Layer 10 of a small transformer language model trained on English Wikipedia (16 layers, counted from 0, width 64).
A neuron's activation on a vector x is squared ReLU(weights . x), where the dot is the dot product.
The model reads these tokens: "ed" " from" " the" " b" "od" "y" "," " " "en" "ab" "l" "ing" " a" " n" "at" "ur" "al" " re"

The vector x that enters this layer's MLP at each token. A number n stands for (n - 128) times 0.028.
0 "ed": 162, 154, 63, 127, 103, 130, 151, 141, 201, 132, 133, 145, 156, 153, 97, 162, 162, 135, 157, 62, 107, 125, 88, 145, 120, 157, 128, 155, 95, 113, 164, 147, 78, 108, 134, 72, 117, 120, 169, 156, 28, 103, 165, 80, 140, 150, 115, 92, 139, 78, 96, 79, 87, 87, 170, 103, 109, 118, 41, 94, 120, 158, 80, 175
1 " from": 190, 141, 86, 122, 120, 108, 154, 128, 250, 134, 132, 123, 135, 139, 86, 134, 149, 124, 151, 59, 89, 142, 118, 149, 104, 117, 154, 179, 75, 100, 171, 108, 84, 121, 166, 78, 146, 150, 145, 189, 60, 124, 129, 77, 147, 163, 134, 127, 123, 78, 107, 62, 70, 125, 116, 143, 73, 118, 103, 85, 87, 114, 114, 167
2 " the": 146, 140, 69, 76, 85, 78, 133, 189, 216, 170, 110, 113, 151, 157, 77, 108, 178, 156, 146, 100, 97, 100, 128, 150, 133, 109, 152, 161, 93, 83, 163, 146, 119, 119, 166, 61, 159, 138, 192, 108, 95, 121, 159, 109, 96, 170, 134, 110, 119, 108, 122, 82, 54, 133, 127, 134, 106, 143, 96, 71, 87, 167, 129, 201
3 " b": 181, 91, 103, 117, 88, 123, 97, 178, 169, 162, 106, 138, 129, 146, 106, 125, 160, 154, 66, 63, 129, 111, 171, 118, 154, 147, 156, 147, 101, 81, 153, 129, 91, 183, 188, 136, 158, 170, 129, 145, 115, 65, 179, 95, 110, 170, 95, 124, 86, 93, 86, 75, 110, 133, 141, 190, 130, 89, 77, 82, 170, 198, 86, 162
4 "od": 163, 135, 137, 69, 82, 140, 96, 175, 127, 79, 109, 141, 154, 144, 142, 120, 132, 112, 36, 90, 161, 51, 115, 121, 130, 182, 149, 130, 147, 54, 156, 175, 90, 182, 130, 120, 121, 92, 156, 114, 82, 82, 155, 128, 80, 96, 112, 147, 68, 167, 108, 72, 103, 114, 190, 139, 93, 106, 74, 132, 122, 189, 112, 130
5 "y": 210, 148, 67, 89, 118, 116, 149, 170, 172, 121, 156, 189, 170, 112, 119, 159, 179, 118, 58, 96, 110, 73, 135, 136, 115, 130, 164, 148, 132, 67, 172, 147, 111, 133, 135, 78, 114, 142, 130, 154, 112, 71, 135, 146, 118, 177, 95, 103, 118, 106, 96, 113, 89, 121, 154, 134, 62, 138, 103, 29, 111, 114, 66, 85
6 ",": 168, 102, 119, 131, 132, 110, 178, 100, 202, 159, 133, 147, 162, 133, 115, 127, 130, 157, 122, 56, 134, 142, 123, 138, 126, 117, 129, 169, 103, 61, 165, 143, 117, 137, 152, 50, 113, 164, 214, 188, 97, 99, 148, 110, 129, 210, 108, 74, 91, 64, 129, 111, 96, 136, 98, 147, 65, 94, 79, 74, 103, 156, 127, 147
7 " ": 150, 104, 99, 139, 94, 120, 104, 177, 184, 90, 77, 163, 100, 156, 88, 109, 115, 142, 92, 52, 82, 73, 151, 87, 122, 109, 68, 142, 129, 108, 196, 125, 99, 170, 194, 84, 148, 113, 181, 151, 59, 64, 150, 166, 125, 178, 85, 107, 117, 140, 119, 108, 133, 139, 128, 137, 122, 63, 63, 109, 117, 136, 123, 156
8 "en": 180, 161, 52, 66, 103, 161, 97, 103, 169, 47, 76, 119, 163, 126, 127, 159, 136, 119, 76, 104, 81, 149, 146, 158, 91, 151, 153, 133, 76, 120, 131, 122, 83, 89, 189, 104, 130, 135, 155, 163, 103, 94, 70, 123, 177, 149, 70, 149, 92, 127, 133, 74, 38, 150, 127, 130, 121, 117, 104, 95, 106, 148, 147, 168
9 "ab": 176, 160, 65, 103, 74, 157, 160, 164, 160, 76, 114, 126, 141, 150, 110, 67, 168, 94, 103, 70, 123, 145, 160, 174, 125, 143, 184, 150, 88, 152, 81, 150, 70, 133, 159, 152, 127, 112, 131, 98, 82, 78, 167, 136, 147, 158, 112, 98, 88, 120, 163, 70, 71, 133, 187, 140, 126, 68, 54, 104, 134, 98, 90, 145
10 "l": 155, 137, 152, 112, 102, 135, 160, 165, 151, 137, 122, 141, 143, 89, 148, 131, 141, 75, 77, 94, 125, 89, 157, 134, 38, 102, 173, 191, 66, 134, 169, 135, 84, 146, 112, 124, 96, 108, 159, 138, 48, 72, 193, 74, 141, 71, 88, 118, 88, 93, 148, 117, 128, 98, 133, 165, 152, 89, 106, 103, 166, 68, 71, 106
11 "ing": 157, 126, 106, 86, 108, 133, 130, 107, 169, 100, 104, 164, 123, 142, 116, 169, 203, 99, 114, 76, 123, 131, 133, 159, 154, 124, 126, 179, 107, 115, 171, 124, 53, 122, 126, 31, 77, 155, 136, 184, 40, 100, 137, 77, 122, 130, 114, 104, 131, 82, 125, 48, 91, 120, 157, 114, 100, 130, 36, 119, 100, 143, 120, 125
12 " a": 191, 169, 99, 75, 76, 122, 112, 174, 181, 119, 122, 156, 118, 205, 78, 148, 134, 156, 122, 62, 95, 132, 134, 167, 165, 128, 114, 166, 77, 93, 175, 135, 73, 134, 156, 68, 132, 140, 164, 116, 112, 73, 160, 63, 112, 181, 92, 146, 123, 137, 145, 97, 127, 160, 147, 180, 104, 155, 121, 90, 142, 183, 131, 188
13 " n": 137, 121, 52, 104, 86, 127, 108, 173, 167, 129, 128, 128, 131, 94, 167, 112, 167, 145, 79, 28, 133, 86, 164, 110, 122, 166, 151, 180, 112, 121, 144, 123, 85, 128, 143, 106, 181, 157, 136, 160, 50, 97, 104, 173, 107, 172, 52, 152, 82, 115, 107, 54, 114, 115, 145, 154, 109, 85, 69, 113, 115, 177, 141, 131
14 "at": 218, 173, 107, 127, 91, 105, 95, 144, 147, 50, 132, 162, 160, 118, 170, 191, 159, 134, 125, 58, 129, 127, 140, 148, 122, 151, 134, 137, 177, 104, 179, 176, 56, 147, 146, 114, 167, 126, 186, 162, 101, 82, 159, 79, 144, 145, 69, 80, 80, 121, 127, 112, 53, 131, 93, 160, 120, 124, 80, 139, 125, 122, 143, 154
15 "ur": 169, 199, 136, 108, 101, 158, 155, 102, 223, 112, 93, 174, 165, 172, 142, 188, 173, 134, 62, 121, 146, 75, 124, 190, 121, 134, 125, 138, 89, 89, 128, 133, 140, 183, 141, 117, 161, 94, 145, 122, 104, 54, 145, 133, 61, 116, 63, 104, 140, 109, 108, 77, 69, 135, 153, 114, 143, 143, 133, 84, 108, 88, 106, 117
16 "al": 142, 146, 94, 87, 73, 126, 127, 135, 166, 103, 156, 141, 111, 128, 126, 156, 177, 99, 75, 93, 155, 66, 132, 155, 113, 75, 145, 195, 81, 70, 130, 164, 106, 148, 117, 71, 98, 157, 169, 111, 53, 79, 159, 146, 61, 145, 114, 81, 125, 82, 106, 68, 113, 127, 146, 103, 43, 151, 88, 103, 134, 124, 84, 134
17 " re": 155, 146, 89, 118, 104, 153, 131, 121, 244, 75, 146, 155, 120, 144, 151, 136, 126, 137, 113, 69, 77, 133, 173, 114, 128, 159, 88, 181, 82, 107, 168, 121, 65, 152, 152, 100, 199, 102, 155, 160, 133, 68, 116, 142, 133, 207, 99, 149, 84, 106, 140, 68, 88, 112, 173, 147, 137, 96, 113, 77, 139, 148, 121, 165

Each question shows the input weights of one neuron of the MLP. A number n stands for (n - 128) times 0.018.

n61: 93, 87, 106, 160, 113, 96, 168, 130, 125, 119, 115, 135, 137, 126, 140, 143, 160, 111, 98, 123, 122, 133, 106, 145, 118, 123, 131, 126, 152, 134, 116, 127, 143, 133, 109, 152, 131, 137, 97, 170, 121, 130, 120, 111, 132, 129, 100, 148, 142, 121, 118, 125, 144, 129, 137, 164, 167, 122, 163, 149, 122, 129, 166, 131
Which token does this neuron like most? 13 " n"

n207: 105, 122, 125, 108, 97, 152, 137, 157, 133, 162, 128, 87, 124, 148, 148, 116, 137, 126, 135, 160, 126, 130, 128, 78, 110, 168, 118, 145, 136, 73, 105, 127, 133, 185, 131, 153, 81, 141, 123, 114, 131, 162, 102, 114, 141, 135, 132, 96, 120, 155, 199, 161, 91, 96, 125, 144, 130, 134, 128, 163, 116, 95, 136, 181
On which three tokens does it fire most, strongest first? 2 " the", 4 "od", 9 "ab"

n276: 134, 95, 132, 141, 184, 122, 106, 147, 128, 116, 142, 137, 154, 148, 119, 177, 145, 133, 111, 163, 136, 107, 113, 126, 150, 138, 126, 108, 122, 153, 83, 94, 116, 154, 112, 88, 139, 133, 94, 187, 123, 120, 115, 119, 165, 76, 154, 111, 134, 91, 142, 114, 137, 119, 145, 130, 131, 108, 137, 113, 170, 143, 144, 120
Which token does this neuron like most? 11 "ing"

n317: 126, 127, 127, 128, 116, 129, 122, 125, 125, 128, 135, 135, 125, 125, 134, 129, 126, 131, 127, 129, 128, 126, 128, 131, 130, 129, 122, 135, 135, 137, 124, 132, 128, 130, 128, 128, 121, 129, 124, 129, 127, 130, 138, 124, 119, 119, 131, 126, 122, 120, 133, 125, 135, 131, 124, 131, 125, 137, 131, 129, 130, 123, 123, 124
On which token does it fire most, and how strongly? 16 "al", at about 1.1

n120: 102, 138, 148, 185, 160, 132, 115, 133, 102, 138, 102, 133, 102, 124, 111, 150, 144, 116, 182, 123, 173, 123, 93, 113, 111, 164, 103, 163, 101, 132, 160, 121, 119, 105, 100, 91, 148, 96, 132, 103, 114, 117, 130, 125, 150, 108, 153, 150, 104, 129, 163, 116, 111, 156, 135, 117, 100, 137, 152, 140, 144, 141, 133, 129
On which token does it fire most, and how strongly? 0 "ed", at about 1.3

n126: 128, 117, 135, 116, 117, 132, 152, 130, 143, 113, 117, 143, 136, 128, 135, 153, 109, 145, 149, 143, 138, 154, 104, 137, 176, 113, 120, 110, 130, 139, 116, 122, 115, 114, 153, 151, 148, 128, 123, 96, 151, 100, 147, 116, 138, 140, 128, 121, 125, 105, 139, 126, 112, 126, 120, 133, 124, 117, 132, 125, 106, 115, 150, 120
On which three tokens does it fire most, strongest first? 14 "at", 15 "ur", 9 "ab"

n184: 112, 110, 101, 135, 130, 117, 155, 141, 132, 134, 123, 137, 134, 152, 114, 129, 121, 167, 126, 112, 166, 146, 135, 127, 150, 127, 112, 167, 118, 135, 136, 128, 121, 133, 139, 117, 116, 120, 121, 142, 147, 123, 116, 115, 140, 131, 128, 124, 102, 132, 102, 138, 149, 125, 129, 140, 131, 135, 126, 152, 111, 136, 137, 128
On which three tokens does it fire most, strongest first? 6 ",", 12 " a", 3 " b"

n313: 154, 107, 142, 138, 138, 145, 110, 129, 135, 149, 141, 99, 113, 110, 133, 110, 131, 126, 137, 110, 133, 149, 169, 129, 107, 150, 116, 150, 128, 132, 149, 113, 119, 127, 107, 111, 142, 116, 130, 126, 126, 113, 91, 146, 157, 119, 118, 126, 132, 160, 129, 149, 111, 126, 136, 132, 109, 179, 120, 128, 99, 145, 108, 97
Which token does this neuron like most? 13 " n"

n185: 156, 138, 142, 128, 154, 153, 174, 166, 139, 145, 176, 117, 173, 133, 121, 147, 159, 137, 175, 125, 135, 141, 155, 134, 87, 103, 184, 129, 139, 128, 74, 199, 189, 128, 96, 105, 114, 121, 122, 130, 107, 130, 115, 148, 172, 129, 161, 129, 103, 149, 116, 130, 107, 145, 115, 94, 135, 168, 144, 152, 166, 104, 121, 127
On which two tokens does it fire most, strongest first? 5 "y", 10 "l"

n295: 80, 102, 129, 246, 128, 89, 113, 109, 100, 117, 138, 118, 123, 142, 138, 85, 133, 142, 90, 159, 93, 104, 98, 116, 113, 164, 128, 129, 140, 142, 117, 218, 102, 87, 150, 87, 108, 125, 96, 162, 115, 74, 68, 83, 124, 148, 117, 83, 139, 110, 87, 114, 107, 154, 122, 164, 167, 111, 174, 145, 135, 91, 176, 91
Which token does this neuron like most? 14 "at"

n235: 133, 169, 94, 137, 117, 121, 132, 72, 124, 141, 130, 111, 163, 135, 80, 162, 149, 117, 109, 103, 131, 102, 125, 143, 177, 125, 105, 128, 138, 131, 150, 142, 150, 103, 132, 133, 105, 137, 117, 133, 131, 167, 185, 125, 112, 127, 150, 151, 124, 151, 132, 173, 137, 136, 112, 123, 132, 114, 130, 117, 137, 108, 158, 157
On which three tokens does it fire most, strongest first? 12 " a", 2 " the", 0 "ed"

n282: 116, 140, 116, 132, 168, 110, 130, 113, 148, 114, 154, 161, 148, 114, 147, 136, 106, 151, 129, 107, 155, 123, 128, 146, 149, 131, 139, 88, 132, 103, 87, 128, 145, 130, 118, 141, 91, 177, 125, 151, 140, 157, 139, 126, 136, 154, 152, 94, 155, 110, 105, 126, 142, 81, 116, 114, 134, 89, 88, 89, 176, 132, 124, 94
Which token does this neuron like most? 6 ","

n132: 116, 140, 175, 96, 85, 130, 77, 131, 125, 164, 136, 125, 74, 125, 118, 105, 159, 130, 132, 129, 154, 161, 122, 129, 111, 144, 91, 141, 170, 154, 122, 130, 142, 147, 119, 128, 90, 121, 103, 128, 157, 130, 127, 135, 127, 133, 137, 138, 111, 127, 96, 79, 107, 119, 109, 101, 106, 138, 105, 126, 112, 134, 99, 127
On which three tokens does it fire most, strongest first? 11 "ing", 4 "od", 16 "al"

n143: 107, 166, 137, 166, 115, 179, 150, 144, 136, 123, 131, 108, 106, 134, 125, 105, 145, 139, 102, 135, 135, 120, 128, 117, 142, 101, 131, 131, 114, 137, 124, 115, 105, 111, 150, 120, 134, 147, 96, 148, 120, 123, 127, 119, 153, 122, 137, 96, 123, 138, 169, 102, 135, 122, 155, 122, 140, 137, 140, 178, 106, 102, 156, 111
Which token does this neuron like most? 9 "ab"

n42: 122, 171, 118, 79, 117, 113, 114, 137, 145, 108, 111, 107, 133, 131, 186, 106, 132, 125, 111, 153, 163, 105, 114, 126, 155, 146, 111, 136, 83, 150, 72, 138, 148, 103, 73, 161, 142, 128, 120, 105, 99, 143, 127, 134, 158, 146, 177, 148, 100, 114, 148, 132, 125, 170, 67, 116, 113, 129, 177, 119, 110, 103, 159, 56
Which token does this neuron like most? 15 "ur"

n307: 86, 135, 122, 151, 104, 140, 110, 97, 114, 146, 169, 108, 151, 100, 88, 133, 97, 64, 99, 158, 114, 147, 165, 123, 136, 142, 132, 109, 172, 164, 162, 130, 163, 131, 144, 145, 164, 146, 158, 141, 163, 124, 91, 118, 128, 134, 86, 109, 96, 89, 139, 152, 107, 142, 159, 147, 119, 180, 99, 152, 159, 128, 114, 144
Which token does this neuron like most? 14 "at"

n171: 127, 129, 132, 127, 123, 129, 131, 117, 128, 124, 131, 126, 128, 129, 132, 126, 129, 129, 125, 133, 128, 128, 126, 133, 128, 127, 127, 126, 121, 136, 128, 118, 127, 131, 134, 132, 126, 127, 129, 126, 127, 132, 124, 127, 128, 129, 127, 123, 129, 123, 126, 135, 133, 122, 133, 127, 126, 135, 131, 126, 125, 130, 131, 123
Which token does this neuron like most? 15 "ur"

n123: 117, 98, 142, 129, 133, 115, 122, 150, 124, 118, 104, 131, 118, 128, 99, 122, 97, 136, 121, 142, 113, 121, 108, 124, 144, 122, 123, 121, 127, 151, 157, 125, 99, 147, 101, 94, 128, 155, 117, 121, 113, 98, 99, 136, 131, 107, 138, 148, 95, 142, 133, 154, 115, 139, 122, 114, 150, 118, 125, 150, 133, 123, 127, 132
On which two tokens does it fire most, strongest first? 7 " ", 4 "od"

n162: 91, 141, 104, 142, 103, 151, 128, 132, 132, 122, 135, 104, 114, 139, 122, 142, 128, 147, 111, 149, 130, 131, 110, 132, 167, 125, 153, 126, 167, 135, 132, 119, 147, 148, 151, 122, 132, 130, 107, 126, 133, 124, 159, 135, 139, 100, 145, 143, 116, 114, 117, 124, 136, 138, 137, 120, 119, 119, 134, 84, 149, 139, 121, 147
Which token does this neuron like most? 3 " b"

n18: 69, 122, 139, 130, 133, 137, 93, 161, 81, 106, 111, 116, 105, 116, 129, 142, 154, 139, 139, 117, 170, 137, 165, 136, 149, 191, 108, 136, 126, 148, 59, 143, 142, 59, 100, 122, 156, 148, 109, 94, 126, 126, 150, 127, 154, 105, 85, 116, 106, 89, 145, 103, 113, 110, 121, 109, 146, 148, 106, 89, 123, 68, 166, 136
On which token does it fire most, and how strongly? 9 "ab", at about 12

n168: 113, 142, 125, 79, 138, 123, 119, 136, 103, 140, 128, 135, 126, 162, 134, 129, 98, 123, 119, 154, 138, 141, 123, 169, 157, 119, 124, 88, 122, 107, 138, 159, 130, 126, 155, 134, 137, 139, 129, 149, 137, 131, 159, 158, 167, 102, 101, 122, 139, 115, 100, 138, 154, 75, 130, 118, 150, 122, 107, 128, 124, 117, 117, 113
Which token does this neuron like most? 4 "od"

n74: 116, 109, 154, 146, 155, 117, 145, 108, 157, 123, 129, 180, 142, 121, 119, 168, 101, 111, 154, 123, 103, 151, 90, 135, 137, 141, 152, 107, 133, 92, 94, 178, 147, 69, 120, 150, 139, 86, 158, 66, 137, 139, 149, 80, 135, 92, 101, 142, 160, 151, 136, 92, 156, 112, 112, 129, 144, 106, 181, 88, 158, 106, 180, 121
Which token does this neuron like most? 15 "ur"

n298: 116, 129, 132, 116, 136, 146, 81, 137, 107, 132, 136, 111, 125, 103, 126, 179, 103, 145, 139, 115, 143, 166, 137, 120, 141, 118, 115, 135, 143, 114, 122, 130, 155, 167, 108, 110, 145, 135, 125, 104, 106, 147, 152, 120, 137, 130, 131, 133, 127, 114, 86, 118, 156, 96, 136, 98, 87, 129, 145, 108, 150, 137, 128, 123
Which token does this neuron like most? 16 "al"

n82: 120, 132, 145, 135, 120, 136, 144, 122, 127, 115, 127, 132, 130, 129, 131, 139, 144, 134, 131, 118, 115, 146, 136, 112, 127, 127, 123, 123, 117, 123, 116, 114, 121, 136, 124, 149, 122, 131, 148, 115, 111, 127, 130, 125, 122, 117, 116, 128, 126, 112, 151, 150, 137, 122, 124, 125, 122, 136, 146, 142, 120, 120, 126, 122
On which token does it fire most, and how strongly? 10 "l", at about 3.6

n138: 107, 113, 143, 143, 74, 121, 171, 137, 119, 156, 133, 120, 123, 111, 100, 143, 149, 145, 146, 145, 133, 157, 130, 115, 140, 172, 123, 129, 126, 138, 138, 154, 124, 156, 142, 82, 80, 127, 107, 130, 123, 148, 117, 100, 133, 127, 153, 127, 154, 127, 102, 117, 135, 116, 104, 103, 59, 130, 123, 137, 142, 116, 109, 130
On which token does it fire most, and how strongly? 11 "ing", at about 20

n257: 143, 140, 119, 152, 114, 106, 112, 113, 134, 166, 99, 138, 105, 98, 146, 151, 120, 117, 108, 111, 122, 105, 135, 95, 143, 155, 117, 92, 167, 139, 147, 141, 175, 136, 110, 134, 126, 216, 145, 107, 170, 146, 115, 93, 122, 153, 125, 141, 152, 117, 128, 150, 114, 122, 166, 101, 130, 96, 103, 127, 109, 114, 140, 100
On which two tokens does it fire most, strongest first? 5 "y", 3 " b"

n241: 138, 150, 105, 152, 156, 101, 138, 155, 111, 185, 76, 150, 139, 115, 90, 75, 125, 121, 167, 138, 124, 97, 125, 120, 141, 139, 162, 95, 99, 174, 111, 121, 120, 139, 163, 102, 123, 106, 141, 132, 127, 138, 114, 88, 162, 160, 147, 103, 128, 97, 105, 132, 82, 99, 170, 98, 152, 132, 171, 167, 166, 100, 155, 151
Which token does this neuron like most? 2 " the"

n181: 162, 80, 62, 118, 152, 127, 102, 146, 111, 124, 117, 160, 135, 123, 142, 121, 120, 168, 145, 101, 120, 111, 121, 74, 149, 145, 132, 141, 133, 114, 85, 158, 128, 81, 85, 132, 135, 139, 124, 119, 128, 150, 118, 140, 133, 129, 92, 146, 131, 143, 105, 117, 160, 108, 107, 98, 131, 105, 143, 131, 152, 84, 158, 125
Which token does this neuron like most? 13 " n"